Layer 8 of a small transformer language model trained on English Wikipedia (11 layers, counted from 0, width 128).
A neuron's activation on a vector x is squared ReLU(weights . x), where the dot is the dot product.
The model reads these tokens: " " "ir" "ri" "g" "ation" " have" " made" " it" " an" " " "ide" "al" " lo" "c" "ation" " for" " fa" "rm" "ing" " "

The vector x that enters this layer's MLP at each token. A number n stands for n times 0.018.
0 " ": -39 41 -30 31 71 7 -74 47 30 63 82 -65 -48 17 -61 -202 82 -118 -34 2 6 -127 -486 -45 69 45 71 26 -66 65 28 11 41 86 27 67 -8 -81 11 17 -84 -60 -44 -76 -57 -166 -48 14 -69 -75 -5 167 57 -66 59 89 33 52 46 -29 143 71 117 60 -54 47 -52 78 8 25 30 -14 -26 -45 14 31 -47 38 60 161 28 -124 -76 38 5 -55 -85 -12 63 -45 -32 -20 -52 -2 -158 29 125 -39 7 -5 -78 -66 31 102 78 34 65 -6 81 5 -52 -15 90 -12 73 -69 -45 48 -29 76 8 -3 -71 3 57 111 80 67
1 "ir": 5 -53 5 -42 -56 23 26 10 -98 -134 -56 -85 -93 60 -18 -164 -7 -127 -34 -11 126 -99 -31 192 -24 -145 -19 38 123 126 -64 107 -153 266 -64 -14 39 -200 107 -56 -29 29 116 -54 -30 -49 13 7 28 15 -58 30 193 49 45 -120 -5 57 -75 98 -205 59 -51 59 117 55 29 41 -19 -20 32 -75 -167 62 -138 2 -6 87 -12 -76 127 -36 -76 -74 -40 -107 -68 21 83 18 24 17 -72 -150 -99 -77 120 -35 50 -78 25 -22 52 -9 143 106 51 82 -100 59 106 66 54 44 -88 122 193 76 -3 -61 118 5 -87 99 20 -57 74 46
2 "ri": 170 57 -46 -5 150 -119 71 149 -87 25 -67 32 -121 63 33 -25 83 -156 -14 0 14 -41 -48 39 -135 -20 -29 124 -79 7 29 -21 -200 11 -30 25 120 -17 76 -101 49 -24 176 32 67 0 94 9 71 56 -57 48 146 26 -111 -70 -68 137 -147 38 -30 4 -61 -159 84 -85 -31 87 37 -8 24 -109 -15 81 -30 6 3 112 -192 -172 34 -106 -185 -25 -14 -61 41 -117 135 28 -34 -46 -205 -23 -2 -31 74 120 -34 147 101 -177 98 49 106 60 8 -8 39 149 38 -60 27 -17 -115 -98 177 57 100 1 -55 60 35 -10 69 4 -21 -55
3 "g": 112 -98 148 57 103 -25 141 67 -71 28 7 -16 -69 -78 97 -133 146 -101 -69 61 -20 -206 27 104 -19 -34 61 -61 -53 169 84 34 -224 -44 -67 -48 141 5 -11 31 -22 34 202 60 150 -108 79 -174 -41 11 -193 54 -11 9 7 -40 29 16 -47 37 -217 174 -75 23 55 -100 -57 -11 50 -14 52 -189 -38 75 -17 -147 56 66 -147 -28 8 -149 -64 5 -48 -63 40 -90 81 -85 -33 32 7 -143 51 35 144 60 34 -34 75 -60 -77 110 -76 4 4 94 58 59 81 -11 72 63 16 25 5 -7 15 -1 55 -40 16 -52 195 -56 67 -113
4 "ation": 58 -86 37 -3 -29 -19 43 33 32 59 -105 43 -79 -26 75 -69 202 -53 -26 47 -69 -197 121 60 19 -49 185 -84 -126 75 43 46 -165 -71 -178 34 -5 -66 -78 -142 -28 1 76 9 36 205 123 -111 17 99 46 -23 111 36 -1 65 51 19 -6 84 -235 66 15 -58 -68 -138 65 -85 94 -91 -61 6 -15 -12 39 75 -121 196 -98 113 21 -58 -25 -23 15 10 -81 -144 33 126 2 117 42 12 -167 34 64 -33 59 -22 -114 -139 26 113 -47 -116 2 -63 243 -45 91 -21 121 65 -115 14 34 17 75 65 -21 58 -39 -44 17 7 50 -155
5 " have": 3 -79 -116 74 13 107 -29 67 40 -33 10 194 -202 75 10 -123 -31 -164 -32 -86 23 -150 -225 -43 82 -13 57 64 -122 27 39 -49 19 12 -49 -41 -65 33 -61 91 5 -21 14 23 17 169 3 -41 -162 122 84 119 22 55 28 -81 58 95 120 -23 -34 50 -2 164 -34 22 -119 9 55 28 -192 43 23 -5 9 -12 39 -26 -128 153 114 -158 -19 -76 -61 -57 -92 31 10 -15 33 169 -52 -144 -119 -41 167 87 108 49 -88 -82 45 148 71 87 -26 -43 -2 -35 -79 -7 81 -113 27 -21 30 -97 107 127 101 -103 44 -48 -26 59 -33 -14
6 " made": 79 -12 -87 39 -55 65 117 20 1 74 52 81 -107 34 -16 -117 14 -90 -18 -59 -126 4 -183 70 -28 -145 128 76 -138 -16 -57 0 21 271 -99 11 -75 -5 -60 26 -157 110 37 -46 19 49 32 -18 -55 107 -55 85 8 61 -68 -92 -11 111 -74 51 -102 -105 50 164 -47 105 -10 -21 82 41 -65 -36 -105 74 -72 -13 83 13 23 53 152 -107 -46 36 114 -21 -158 8 18 -113 -35 74 7 -21 -299 69 44 104 204 47 -102 -105 30 204 7 105 53 -119 22 11 -38 -63 -7 50 -26 135 51 -166 79 22 -2 18 -8 -112 1 19 21 15
7 " it": 1 -62 -18 -71 -69 -25 -99 -43 -33 20 -31 55 -118 37 3 -165 63 -17 -46 44 -28 -89 -70 -92 100 60 194 44 26 111 33 19 -11 154 -54 -145 -32 -16 -117 -31 -35 30 -58 12 -85 53 136 -68 -77 -60 144 172 233 43 -66 -80 -19 63 75 -111 67 -25 148 200 -15 -19 19 95 46 57 -32 55 -1 -28 107 -106 33 -41 -88 193 169 -50 5 65 108 -78 -6 -109 46 -45 -93 80 -9 -55 -218 -6 31 43 190 -34 -1 -73 144 15 -67 31 35 18 -42 -105 -121 -66 3 93 -322 -16 48 -85 96 9 26 19 15 -67 -12 55 13 -169
8 " an": -104 -170 27 -82 -38 -80 -32 -18 -30 92 66 -8 -51 82 80 -67 -49 -150 49 40 81 39 -183 108 81 63 14 101 -8 86 -173 33 -9 180 -198 23 9 -28 -90 -76 -64 36 -128 0 -13 31 136 -77 -86 -39 -26 75 93 -17 94 27 67 69 125 -71 38 2 -45 199 45 -26 49 160 -66 175 59 -20 -122 -207 -85 -2 103 -20 -169 45 92 -131 87 -16 114 6 -106 -44 9 -55 -45 10 19 63 -121 -101 197 -49 105 46 -91 37 -26 67 31 -65 7 -191 109 -15 -57 -107 93 -9 -5 78 126 -73 19 36 -34 -58 15 4 98 -15 -4 24
9 " ": -69 -161 86 74 -183 3 -28 68 -109 54 18 -59 -2 -52 -8 28 42 -68 14 10 44 26 -105 -113 -172 51 -49 114 44 180 -95 -45 -109 159 -125 81 25 -16 32 60 35 126 12 -35 79 -25 -45 123 49 -94 25 243 82 143 -119 19 27 -19 44 -12 -49 -69 33 -45 33 -1 -58 106 -44 86 -49 -71 -53 -100 17 16 11 21 -101 110 194 -108 51 63 136 -126 277 -112 -17 -108 -4 -54 -46 106 -153 89 -26 76 104 -46 162 -178 104 -169 -4 -118 46 -22 30 22 -58 54 50 -6 -2 -93 12 -54 -54 -56 63 26 11 -63 -10 20 -62 -16
10 "ide": -69 -198 -25 45 -82 30 92 -52 -92 22 -8 44 26 97 -13 -14 -152 -41 -8 -71 120 -41 -61 -3 -49 9 53 47 -67 -20 -53 -10 -50 142 -46 -52 -36 -62 -18 85 -18 127 61 -168 -78 176 172 -42 32 -165 72 155 269 134 14 69 -29 -2 74 -68 69 -75 85 -81 -90 0 -76 99 0 96 -72 81 -140 -45 36 29 14 109 -71 68 157 80 -145 -89 -22 -26 47 -44 171 2 -75 82 -11 97 -23 79 21 52 60 -36 3 -37 96 -171 -162 -132 84 -36 80 -52 -177 -57 45 46 53 -130 89 51 -11 -73 124 145 -12 -96 -2 3 44 -202
11 "al": -15 -205 27 13 75 6 -26 87 12 -2 44 -55 -201 -151 49 63 -27 -77 -71 90 -62 -37 -70 176 -73 9 34 40 -84 126 -37 -28 -28 25 -117 -68 65 63 25 59 -113 119 -81 -28 34 184 -34 -8 5 150 -32 5 270 55 21 126 48 167 -85 -44 29 -15 108 136 40 -32 63 -67 51 47 -145 6 -63 -19 7 23 106 183 -108 98 91 -11 25 -43 13 -30 -153 102 33 99 -57 138 94 -97 -260 -47 57 -38 83 -34 -30 6 -25 104 -70 -130 -21 52 -46 62 -5 -140 -86 -42 -125 23 11 -16 17 -77 -152 107 4 4 28 -34 33 -202
12 " lo": 13 -70 53 -12 -216 -26 -36 81 -26 -3 -143 4 -74 169 -108 38 35 -72 -56 -82 -5 20 -63 -8 79 45 138 43 35 16 -124 -1 -66 180 112 -84 113 -188 31 4 -81 21 -111 -2 50 53 31 9 117 -1 -15 97 192 151 -2 -27 -14 227 15 -84 -58 -109 44 -11 90 58 64 56 69 3 3 84 -20 -38 -131 83 -153 68 -68 24 54 22 -65 16 30 -5 104 4 111 -11 -161 17 -129 64 67 -117 -4 28 4 10 126 -194 87 -17 -44 40 25 -85 -27 67 -111 5 -3 -103 72 -61 333 8 -67 5 -82 50 -192 -13 -112 108 -40 -119
13 "c": 64 -131 -117 -62 -96 -50 -19 24 -34 191 -8 152 -103 -142 -34 -95 120 -17 -23 74 -18 -98 -26 79 12 124 122 -37 37 3 79 65 -52 29 -134 -21 187 22 -79 46 -33 14 133 3 73 -69 72 -60 -46 -42 -64 -189 -106 -178 -6 48 33 1 171 69 17 238 138 93 157 -25 202 87 8 -18 -82 -76 -155 -82 -110 -89 -39 40 -33 46 196 -55 -74 -82 29 -27 74 41 106 -39 2 53 -57 -144 -115 79 113 38 106 -2 55 -27 65 79 -168 -15 14 -26 -1 155 -82 -28 27 -29 -119 -30 40 47 5 -41 34 43 -77 -107 42 -25 -49 -194
14 "ation": -3 -121 -48 9 -26 -6 12 7 78 248 -79 157 -123 -42 5 -178 89 -43 35 -27 51 -94 93 127 7 37 109 -82 -116 111 -56 56 -154 -89 -134 -27 28 -44 -40 -107 -70 38 70 -42 -22 149 123 -79 53 88 18 -8 89 6 -20 51 72 -50 -82 118 -199 46 126 161 -33 -141 108 -12 113 -16 -181 -3 -19 -40 24 30 -90 135 -119 120 48 -6 -35 -25 93 23 -27 -80 -1 47 25 126 39 -2 -167 31 26 -10 120 24 -114 14 27 75 -122 -45 43 -84 125 -18 46 -58 66 50 -178 -8 86 20 80 81 -59 82 -176 -93 17 -25 -41 -220
15 " for": -26 -10 -7 -40 -2 -28 29 -47 63 51 15 -38 -174 -13 28 76 66 -68 -47 76 54 -53 -280 39 119 -59 33 6 -77 92 -92 54 -8 177 -22 46 -72 -20 -117 13 -55 67 -46 -23 102 216 11 47 -44 83 -56 9 64 -5 3 -44 -15 152 -53 53 -190 45 -59 202 22 14 45 17 60 -9 -73 129 -33 25 -187 -71 47 52 -235 91 3 -30 23 -134 -20 -73 -57 -1 73 -46 -50 83 -166 75 -217 96 91 93 121 63 -92 18 30 144 -18 120 -68 -50 2 83 23 72 0 7 -58 17 53 79 62 27 8 -1 -125 -101 36 -23 -116 -57
16 " fa": -11 46 13 -91 -21 -100 -71 -9 -22 -93 -55 82 -131 170 17 -29 -104 -82 -10 -45 53 37 -114 -91 -17 -79 158 135 -56 222 -48 41 48 29 -30 -59 140 -50 30 19 0 34 -80 -140 44 -31 29 -105 -23 190 -63 -47 -38 180 36 -23 -3 198 -49 -120 -46 34 39 77 149 42 110 11 73 36 2 -46 -101 -41 3 -94 -71 -83 -89 149 105 -40 14 149 -117 -200 -91 -38 36 186 -104 27 -95 54 -111 0 102 143 94 19 37 52 62 -76 -6 -76 -112 -2 -32 109 -11 24 89 -87 -99 -67 83 120 -101 -84 128 120 -75 -19 7 -77 -14 8
17 "rm": -132 -171 -16 8 -72 -11 82 60 -39 -89 -34 253 -84 -180 -120 -63 247 -39 -50 44 118 -101 51 75 24 132 210 61 120 71 32 10 39 12 -46 8 -2 -20 -113 87 -121 -3 91 9 182 -46 130 -10 -81 4 -27 -73 -3 -45 -19 49 -75 -20 -70 -65 -98 -75 42 12 13 -99 115 -6 20 -110 -101 -22 -80 13 -28 -16 77 -2 3 19 85 0 1 -37 115 -168 -102 -35 8 -55 61 148 125 -25 51 51 120 -36 9 142 36 -44 -2 -180 -150 -62 146 14 53 7 28 -238 17 -79 -101 -34 53 42 17 119 53 27 -31 55 10 -41 92 -144
18 "ing": 13 -145 3 42 -69 8 126 80 90 78 -60 8 -100 -125 -90 -92 -2 5 -3 2 -32 -4 45 88 -42 -71 322 -73 -41 180 -31 -16 34 106 -73 18 -19 11 -129 48 -126 40 81 20 32 117 43 -62 -18 64 -38 -153 13 -41 9 -36 -80 27 -30 28 -53 46 23 26 -77 76 44 -12 113 40 -34 -9 3 45 -2 174 26 149 -248 51 52 -105 23 -55 28 -51 -144 -91 34 -60 -45 252 -5 53 -250 37 -13 1 75 85 12 52 69 -69 25 -46 112 -135 14 -17 159 -47 21 -70 -163 101 -42 7 20 141 -66 48 -95 -88 15 -39 -74 -124
19 " ": -84 -30 128 144 -96 10 6 48 -56 74 20 -17 5 9 -84 -68 36 -99 7 34 17 -1 -87 -93 -34 38 56 -31 103 170 -28 -87 37 83 -49 150 129 20 18 84 -136 90 -44 -16 101 57 2 69 85 11 -3 205 59 28 6 -20 -81 -25 3 -50 -110 124 52 71 22 4 8 23 28 53 -41 38 -62 -199 -52 58 -113 13 -231 126 163 -196 87 -11 49 -59 298 -149 51 -73 -54 -40 11 -5 -193 10 -70 70 138 106 31 -220 8 -184 5 -134 23 -56 18 -23 90 46 43 -143 -41 -9 -55 25 -18 -30 34 89 -110 -30 51 -54 -69 -29

Each question shows the input weights of one neuron of the MLP. A number n stands for n times 0.00079.

n235: 80 6 217 -21 175 193 152 -120 28 -141 -163 -66 22 75 -6 -33 -15 46 17 174 54 -174 40 -51 142 63 -80 -88 0 -89 18 -15 -141 -19 38 -37 112 -102 101 -34 29 155 24 145 115 38 -130 -109 157 -66 140 -153 -28 86 144 -85 175 27 181 103 12 168 -57 145 -152 86 -37 97 -53 -151 202 -29 -15 61 9 107 101 -105 51 114 -108 -53 63 0 -6 41 107 -144 -6 146 -132 8 41 -115 77 -37 -113 -60 -117 141 -44 -35 -122 -32 -90 -9 -78 -284 116 -43 -192 -10 -255 -73 -19 145 -111 55 -66 -52 12 -3 13 -22 161 -6 -66 -79
It fires most on token 3 "g"

n102: -75 34 -44 -171 -24 86 -37 32 42 29 247 -73 75 147 3 -42 -52 -109 -36 128 121 -64 57 40 -287 127 -110 83 140 -103 -10 -142 235 50 74 201 -9 41 16 -52 -95 -84 -39 87 -54 107 -105 39 -85 -83 105 71 -281 127 -178 37 -23 -66 -185 -125 210 -67 127 76 -76 -52 -56 20 -22 -41 -97 25 154 -3 77 -27 160 14 60 10 121 -76 88 29 220 -15 126 -37 -135 -131 130 44 103 43 124 13 -292 50 -6 -126 50 -25 87 -154 19 -113 112 -17 76 -108 -57 7 -251 31 -3 73 -36 -65 155 81 156 75 -114 -220 -85 20 -181 -52
Its two highest activations, in order, are on tokens 9 " ", 19 " "

n61: -55 -19 -134 53 129 -59 -146 186 -43 -75 -8 35 72 -107 -45 -77 -20 13 269 70 87 -12 43 -137 -50 -51 145 -88 -48 -16 173 -89 106 -112 18 0 61 -153 20 -41 -41 0 -175 122 -230 33 57 -73 66 30 -9 -24 58 -122 92 -69 242 -8 27 11 -175 80 140 -63 -123 121 62 -21 125 -6 3 127 -28 -23 -281 115 -30 144 99 46 -51 -44 -132 12 69 3 -225 57 -34 -26 31 136 56 29 6 -98 121 -54 105 118 -14 -6 -63 -46 20 -42 -41 15 -103 148 -3 -77 -25 36 -130 -42 -134 -3 65 214 -65 86 -119 -50 -130 -89 23 -89
On which token does it fire most, and how strongly? 18 "ing", at about 11

n186: -95 -140 100 50 118 -63 51 30 -91 -123 6 -25 -34 16 -143 -115 46 -82 -9 134 232 194 92 162 -100 -67 9 -21 -85 -67 141 -79 -9 97 111 80 -124 27 43 -40 44 195 -68 -92 -79 120 -18 206 -64 -41 3 -70 141 179 -193 -74 135 -39 94 41 -43 -247 197 -23 -25 9 -106 66 39 -6 85 -71 76 164 -30 79 -101 203 -20 102 -96 -47 9 -289 160 191 -91 -80 24 -134 30 -3 -83 -84 -53 119 6 -89 -9 3 -80 -18 -55 143 0 -134 93 -109 47 -211 61 41 -256 9 -81 9 136 116 67 52 45 36 -60 118 0 -22 3 138
It fires most on token 10 "ide"

n65: 82 67 246 -37 77 -170 -40 214 -94 -70 0 -219 39 107 12 104 148 131 -91 40 57 73 105 16 122 40 -82 192 -213 -142 206 -97 -227 0 190 133 -7 -50 277 -266 15 97 -4 -173 123 32 -203 16 -37 12 -12 69 -101 94 -125 224 111 0 -148 -202 -75 -28 189 59 24 51 -226 -91 -8 -291 56 146 -71 8 -4 -168 -36 -95 61 -278 157 16 -144 -28 35 93 -32 -61 177 -111 -61 -254 -154 -158 251 -85 -340 44 138 0 94 -15 -43 -29 27 -152 158 69 12 8 -329 93 -7 74 29 220 -8 218 -22 148 -69 75 16 -55 -29 20 -145 206
It fires most on token 2 "ri"

n117: 43 -147 -49 70 24 -57 78 55 122 -106 150 -132 116 -108 31 7 136 -47 -142 33 -44 -48 221 -31 -4 -3 179 49 -112 48 102 -23 -236 -121 -157 26 -178 29 178 86 13 -85 15 -3 -39 -44 110 184 83 -274 37 7 -112 66 92 -48 -101 -6 42 121 -70 109 205 -118 -214 -83 81 -27 -156 32 99 -114 3 128 0 129 24 179 92 -123 -123 -10 -26 93 3 246 -91 10 -230 -40 -26 12 -105 -87 17 154 -125 154 -25 10 -16 146 131 140 110 -74 60 -55 -149 -156 -41 201 -104 160 59 -227 37 -122 -47 53 -143 -121 -184 -50 40 -51 88 138
It fires most on token 4 "ation"

n168: 130 133 4 35 115 165 4 98 -79 -37 32 117 7 106 103 209 -89 26 -131 -79 -138 -118 17 -61 136 191 4 -51 -221 -379 107 -48 -147 -41 -46 211 -96 14 18 -293 39 -48 143 61 -262 -164 -73 105 -139 -140 -82 -96 -110 89 -137 262 26 -224 129 89 269 -8 122 -132 -64 -115 229 30 18 -214 205 64 -11 40 36 68 -129 -43 14 145 -22 306 -47 52 70 81 -140 85 -132 -52 123 97 -50 -131 119 55 0 -161 25 81 -78 209 -4 -43 217 -144 75 -184 -4 -104 -116 -69 35 98 -43 11 -60 99 76 26 105 -18 -69 -153 -139 -38 -102 -121
It fires most on token 4 "ation"

n252: 92 119 -147 141 -23 -30 -34 288 -3 -199 28 158 22 163 -15 -204 -136 -46 31 37 11 -88 233 0 -187 133 -18 -58 -57 -84 -22 -289 34 -120 53 -55 124 50 -22 33 -24 -37 -126 102 -7 57 105 213 -277 0 19 -138 -7 -74 206 85 -41 14 -4 -113 74 0 -270 90 52 110 49 183 7 -54 -114 102 -60 375 -199 8 -76 -153 58 63 -87 45 93 -26 -59 -162 -87 199 43 -130 0 87 -142 -34 192 -59 136 -210 -53 0 -32 169 -197 93 -252 -97 11 -134 -147 96 -54 190 -49 161 -8 110 -48 18 -10 -218 -83 -78 118 -78 -204 178 -199 110
It fires most on token 5 " have"

n195: -128 -52 -77 50 -39 99 -82 74 71 0 150 -241 118 29 -46 -78 93 123 -58 -32 158 -14 84 96 52 -82 -52 -140 128 -47 -155 -106 60 81 -118 118 146 -132 -45 7 13 237 -57 -175 -65 114 -58 -42 83 -245 60 -112 124 143 -145 20 127 87 -194 -190 164 154 75 46 -74 -125 21 236 73 -20 -146 143 135 -127 14 -121 75 -177 48 -104 180 71 10 105 -159 119 -128 101 107 -56 95 -44 70 116 -87 -55 -199 54 -136 -48 53 126 -24 95 112 20 4 298 -46 7 -202 -136 -30 -10 276 -7 -132 -59 -156 -52 -3 -100 -296 112 78 -64 177 -69
It fires most on token 10 "ide"

n95: 36 192 41 -99 129 119 -18 125 -307 103 164 171 21 15 4 -46 -185 -170 -219 166 -41 -22 103 -55 -273 220 -89 42 -102 36 -67 71 62 -54 7 68 44 63 -32 -39 -94 201 8 55 -94 -121 -157 -83 -30 -193 -137 78 -103 97 53 -82 -62 -21 34 -127 101 73 -173 128 22 -46 25 14 -7 108 154 150 -146 -28 -63 -29 11 49 -129 143 -192 11 180 97 32 -68 -88 -141 155 50 -21 190 -120 54 122 21 -117 -26 -48 7 -127 235 -106 312 174 -131 -83 -22 51 -22 -7 180 -34 111 217 -139 21 -43 -134 82 17 -261 180 -101 0 -84 175 113
It fires most on token 8 " an"

n250: -181 -124 82 81 26 32 -176 35 -171 -32 259 33 -96 187 -121 15 -43 -9 129 25 235 -114 -79 -80 -15 62 7 -98 22 61 138 -21 -65 43 183 96 112 -246 -50 -7 148 74 -149 99 -91 -11 -94 58 -59 -385 111 -59 18 -11 89 -119 -127 -68 -318 -136 64 40 348 137 -140 -177 22 112 24 -94 -321 115 20 56 38 44 -33 19 56 -32 111 65 -190 -179 308 -88 -22 22 58 -205 -111 -64 -75 154 21 -21 51 -110 -115 -149 27 34 123 11 62 93 -75 -52 62 -21 -41 80 92 87 86 36 -118 95 100 131 139 -188 7 29 -33 95 70 -39
On which token does it fire most, and how strongly? 0 " ", at about 15

n243: -144 130 -213 -46 100 -3 -138 181 -118 -206 -17 -4 -17 62 120 66 -17 -55 26 10 -71 113 246 -106 -96 64 -14 -256 42 -12 287 -31 -7 -80 46 134 132 10 -130 -86 146 -37 -79 -14 -77 -21 87 -139 -43 70 -243 -54 171 -152 240 197 3 -211 29 -7 -7 96 35 13 -115 -123 42 14 155 81 32 -13 186 -37 -125 67 25 -124 140 10 -81 -116 -13 -239 62 20 14 -46 -66 -177 164 28 -119 -76 -83 10 32 -21 75 -58 13 -62 -78 -29 104 -210 69 149 67 -173 154 88 -328 94 -61 49 35 41 -116 62 -155 3 -180 121 -161 -120 50 20
It fires most on token 4 "ation"

n39: -23 -116 33 44 110 35 59 -137 -24 -31 -77 -41 106 -88 144 -107 71 91 -93 12 83 -118 -45 -6 133 147 109 -11 24 -41 -91 247 -99 0 -112 -14 -140 -103 -157 -106 76 -17 -50 41 -123 35 -84 96 -12 -91 93 152 -57 46 -9 -96 -82 -22 124 -33 228 44 15 8 9 49 -163 61 141 87 -29 96 -49 76 -157 -126 -85 204 -101 57 106 -70 -128 95 154 -109 -56 15 -210 14 -33 -10 -146 69 -55 -57 120 6 164 54 -41 -19 -77 91 -199 -92 -26 -86 128 219 -92 -88 -41 -30 72 -3 20 -46 70 -109 140 33 -50 -61 16 -26 -107 97
On which three tokens does it fire most, strongest first? 8 " an", 7 " it", 10 "ide"

n81: -99 -41 96 -110 25 -88 -57 -54 -227 -193 -99 -198 47 -125 -277 -84 134 70 -118 -168 139 90 114 -8 -171 69 75 249 -8 -7 398 0 109 -68 -8 32 -46 -70 87 162 -71 47 -139 85 194 -89 -23 268 -54 -89 52 -144 16 175 75 -23 189 -198 -267 -224 -68 -77 114 153 60 -55 -84 60 65 101 -301 113 327 223 39 -222 146 -193 11 -83 135 -97 -77 80 -99 34 -138 -4 19 76 -123 7 -190 36 -67 -177 45 -53 -60 -71 -194 23 27 29 174 123 104 57 -4 131 173 134 -177 161 4 -41 40 189 -93 44 112 -187 81 -56 -33 183 -287 -39
On which three tokens does it fire most, strongest first? 17 "rm", 16 " fa", 1 "ir"

n230: 168 193 210 67 102 57 -268 86 -52 -154 -34 229 77 -7 -116 -142 116 -12 59 -78 192 -29 39 -98 -110 -141 130 52 198 29 157 118 207 -11 -109 -88 -71 89 -53 74 -106 31 -155 90 -76 18 148 -11 -183 -147 -67 26 -154 81 189 -40 -29 3 -44 -84 67 69 65 -40 -60 137 93 200 193 162 -169 -97 83 90 69 57 32 -7 13 -99 -14 22 82 -78 -56 -60 32 -62 -173 -195 -305 54 -64 -71 -21 101 36 29 -70 -301 -168 57 -122 78 130 -160 -92 -229 190 187 186 105 -141 110 -52 47 39 3 -26 -25 41 -169 33 -43 -142 -155 -28 -126
It fires most on token 18 "ing"

n164: -51 -11 -84 -82 -77 -35 -150 -103 -100 134 107 111 -69 78 215 167 -106 28 -48 118 -6 130 85 -156 -114 -68 -146 98 147 13 -85 6 -52 46 -41 131 140 -126 -94 -26 16 40 75 164 25 -12 -34 133 -71 85 95 122 -77 -23 128 -36 26 -192 -54 38 -12 -9 50 -108 43 -60 -101 -9 -33 -75 -135 -123 76 -11 39 -9 18 -55 129 -143 -28 -9 -103 135 11 -73 -50 50 8 6 25 163 -38 -3 -92 43 -20 -53 -95 -26 11 -85 68 66 165 -36 -55 -86 -128 -55 15 26 153 38 -63 -91 -407 60 8 -43 -6 -25 159 -14 94 120 95 179
It fires most on token 9 " "

n24: -214 -82 -235 -95 10 107 30 -106 -50 64 31 -69 105 -115 -46 31 22 62 65 207 258 145 -77 -59 -124 -43 -93 141 -98 -14 -111 120 33 192 -26 -29 -116 -44 147 -128 112 -38 77 13 -50 -7 -41 110 37 16 -90 -120 -111 132 -169 52 -176 3 -114 -120 242 -99 56 9 -61 70 -107 36 28 -200 -30 125 3 -47 -44 -82 7 -146 -6 -87 119 13 -78 52 -57 -76 -65 83 -80 -187 -62 20 46 61 192 25 -170 -178 -15 102 61 -18 149 54 131 229 13 278 46 -93 27 76 -24 -12 80 124 -93 25 93 -32 31 -234 -99 103 -9 -36 -203 181
It fires most on token 1 "ir"

n237: 98 7 -58 -42 -15 44 -56 82 -132 -146 -182 -67 168 304 -229 124 58 116 -24 15 -19 41 291 -128 4 128 -201 -47 -19 76 -40 -83 112 -271 57 -113 315 -221 142 -197 114 -90 -100 150 -240 113 -86 22 -57 56 48 -45 98 -117 -116 24 15 -11 -104 -77 -103 41 11 -192 15 18 137 -189 -137 -139 -34 108 73 105 -82 52 60 -27 -145 33 -32 156 -67 11 -91 77 -56 114 -215 66 -110 56 -84 147 -18 11 153 -192 77 7 -11 52 141 154 -150 120 -81 -234 171 -7 -122 -101 97 69 237 105 -33 182 -24 190 7 60 -128 -133 198 139 -11 25
Its two highest activations, in order, are on tokens 12 " lo", 4 "ation"

n199: -118 -79 -55 -126 47 131 -7 -51 90 -135 -13 -206 3 -84 -107 -148 191 -9 -45 46 137 136 -65 -4 150 93 -164 -58 168 -9 -21 -83 71 -4 -183 -108 -107 133 17 129 -66 59 -69 -193 41 18 7 4 134 64 176 -69 17 77 149 -17 67 -87 -315 3 -32 -22 147 -16 180 45 -233 42 137 -82 -36 -113 172 103 -82 -89 82 -137 209 -59 -34 -28 294 35 -295 36 -96 -80 -40 84 -34 -88 130 -77 31 -238 -75 50 -30 -191 -23 -113 -62 66 173 84 193 -40 -114 77 -22 104 96 -10 51 303 59 242 -193 42 212 -27 -68 49 -39 29 -95 -114
It fires most on token 1 "ir"

n43: -105 -135 150 227 21 -65 -66 -50 19 -115 -143 -208 -129 4 66 -36 217 18 -161 103 25 -59 -35 98 -15 -14 10 140 -261 71 105 0 -131 -100 115 24 253 89 74 197 35 81 37 -205 -229 10 -66 178 134 -125 69 -109 3 157 -64 39 52 169 -78 -149 188 -115 157 57 103 10 -3 131 33 -172 125 71 13 87 -206 -142 -14 -137 -50 -105 -79 -3 56 34 -64 -19 -350 130 -137 -51 20 3 -127 17 -133 -195 -28 -10 65 -7 -65 139 -24 -25 0 -177 -17 -109 76 20 -14 112 -6 119 -60 7 -10 108 76 -197 10 -140 70 0 143 70 -129 145
Its two highest activations, in order, are on tokens 11 "al", 16 " fa"

n133: 17 202 21 -49 343 -203 66 53 81 105 13 -62 112 82 -14 -11 54 -15 -47 -89 -56 66 201 80 182 -105 -78 -56 -90 58 121 -80 -14 117 136 166 -45 -46 138 -58 -141 64 -205 -160 23 -42 -63 278 35 -121 14 -281 -37 -14 -142 -97 -214 120 71 -182 106 136 3 -198 0 -71 -41 144 117 43 -153 -78 -32 134 -103 -80 -97 -14 25 -149 -238 107 -76 -82 125 126 -73 74 95 -250 -30 -15 -117 38 -14 27 35 -94 52 81 71 -62 -77 54 53 -158 123 84 69 17 -49 160 55 38 53 -17 -10 24 51 179 -73 -39 52 191 -206 177 -10 -198
On which token does it fire most, and how strongly? 2 "ri", at about 4.3

n36: -40 -31 -155 -130 19 172 341 111 -197 -129 237 -101 0 132 -171 39 99 -39 158 220 61 -49 -41 -23 -36 243 -7 -36 64 140 88 -157 26 -75 -144 22 -81 76 -88 -122 199 120 -73 -140 -361 8 -11 34 -61 19 249 153 -157 144 -48 -152 67 124 19 -11 119 -118 -144 28 -34 -44 -15 -52 7 213 212 -7 161 207 184 -15 124 90 -106 55 -101 -41 -25 -93 11 130 90 -187 4 -383 7 70 -53 37 4 58 -181 -11 -112 -70 -110 106 -193 109 -65 -196 -212 -50 11 107 -123 53 -95 28 19 75 41 -66 114 52 14 -46 106 15 117 30 -119 -157
It fires most on token 7 " it"

n121: 18 -184 0 -55 -7 193 100 -133 3 -90 -100 -51 65 201 -81 -280 -39 108 -100 4 89 182 140 -92 85 -59 -129 60 -63 -52 -68 -7 48 -84 223 -18 -90 -175 100 -151 170 -167 -190 -196 -32 15 -84 47 -90 -15 127 -11 -21 303 -4 -162 190 -45 -76 -103 112 100 178 44 -25 -179 66 69 159 127 -107 189 -31 -131 -53 173 22 -50 50 -4 -176 183 24 -29 -172 -161 -7 15 -139 58 158 58 -172 -69 83 -146 0 119 75 36 -131 -38 89 53 7 -59 -236 283 99 -181 22 -63 171 -119 233 -107 -69 11 74 119 -218 -156 -100 178 13 107 -63 68
On which three tokens does it fire most, strongest first? 5 " have", 12 " lo", 16 " fa"

n149: 66 -63 106 -37 -85 182 -152 114 -115 -109 -67 -16 164 12 -188 -8 -124 -76 167 31 60 -88 29 80 0 32 -346 -15 -24 -310 302 -66 -8 -40 76 124 -108 68 85 -97 -63 85 -197 -76 -149 -120 -137 28 -89 123 177 -154 132 66 144 86 87 -172 -57 90 -24 -184 88 -66 83 117 -130 16 -45 34 -80 134 -74 50 4 -119 191 -161 76 -66 -255 -131 201 -153 -140 -197 -84 247 -102 134 -61 -137 -135 28 137 -321 64 125 -15 -128 -131 119 108 25 8 159 -83 93 -83 180 -235 84 -41 269 69 -136 82 167 -110 -125 0 169 196 -161 -106 196 72 58
It fires most on token 1 "ir"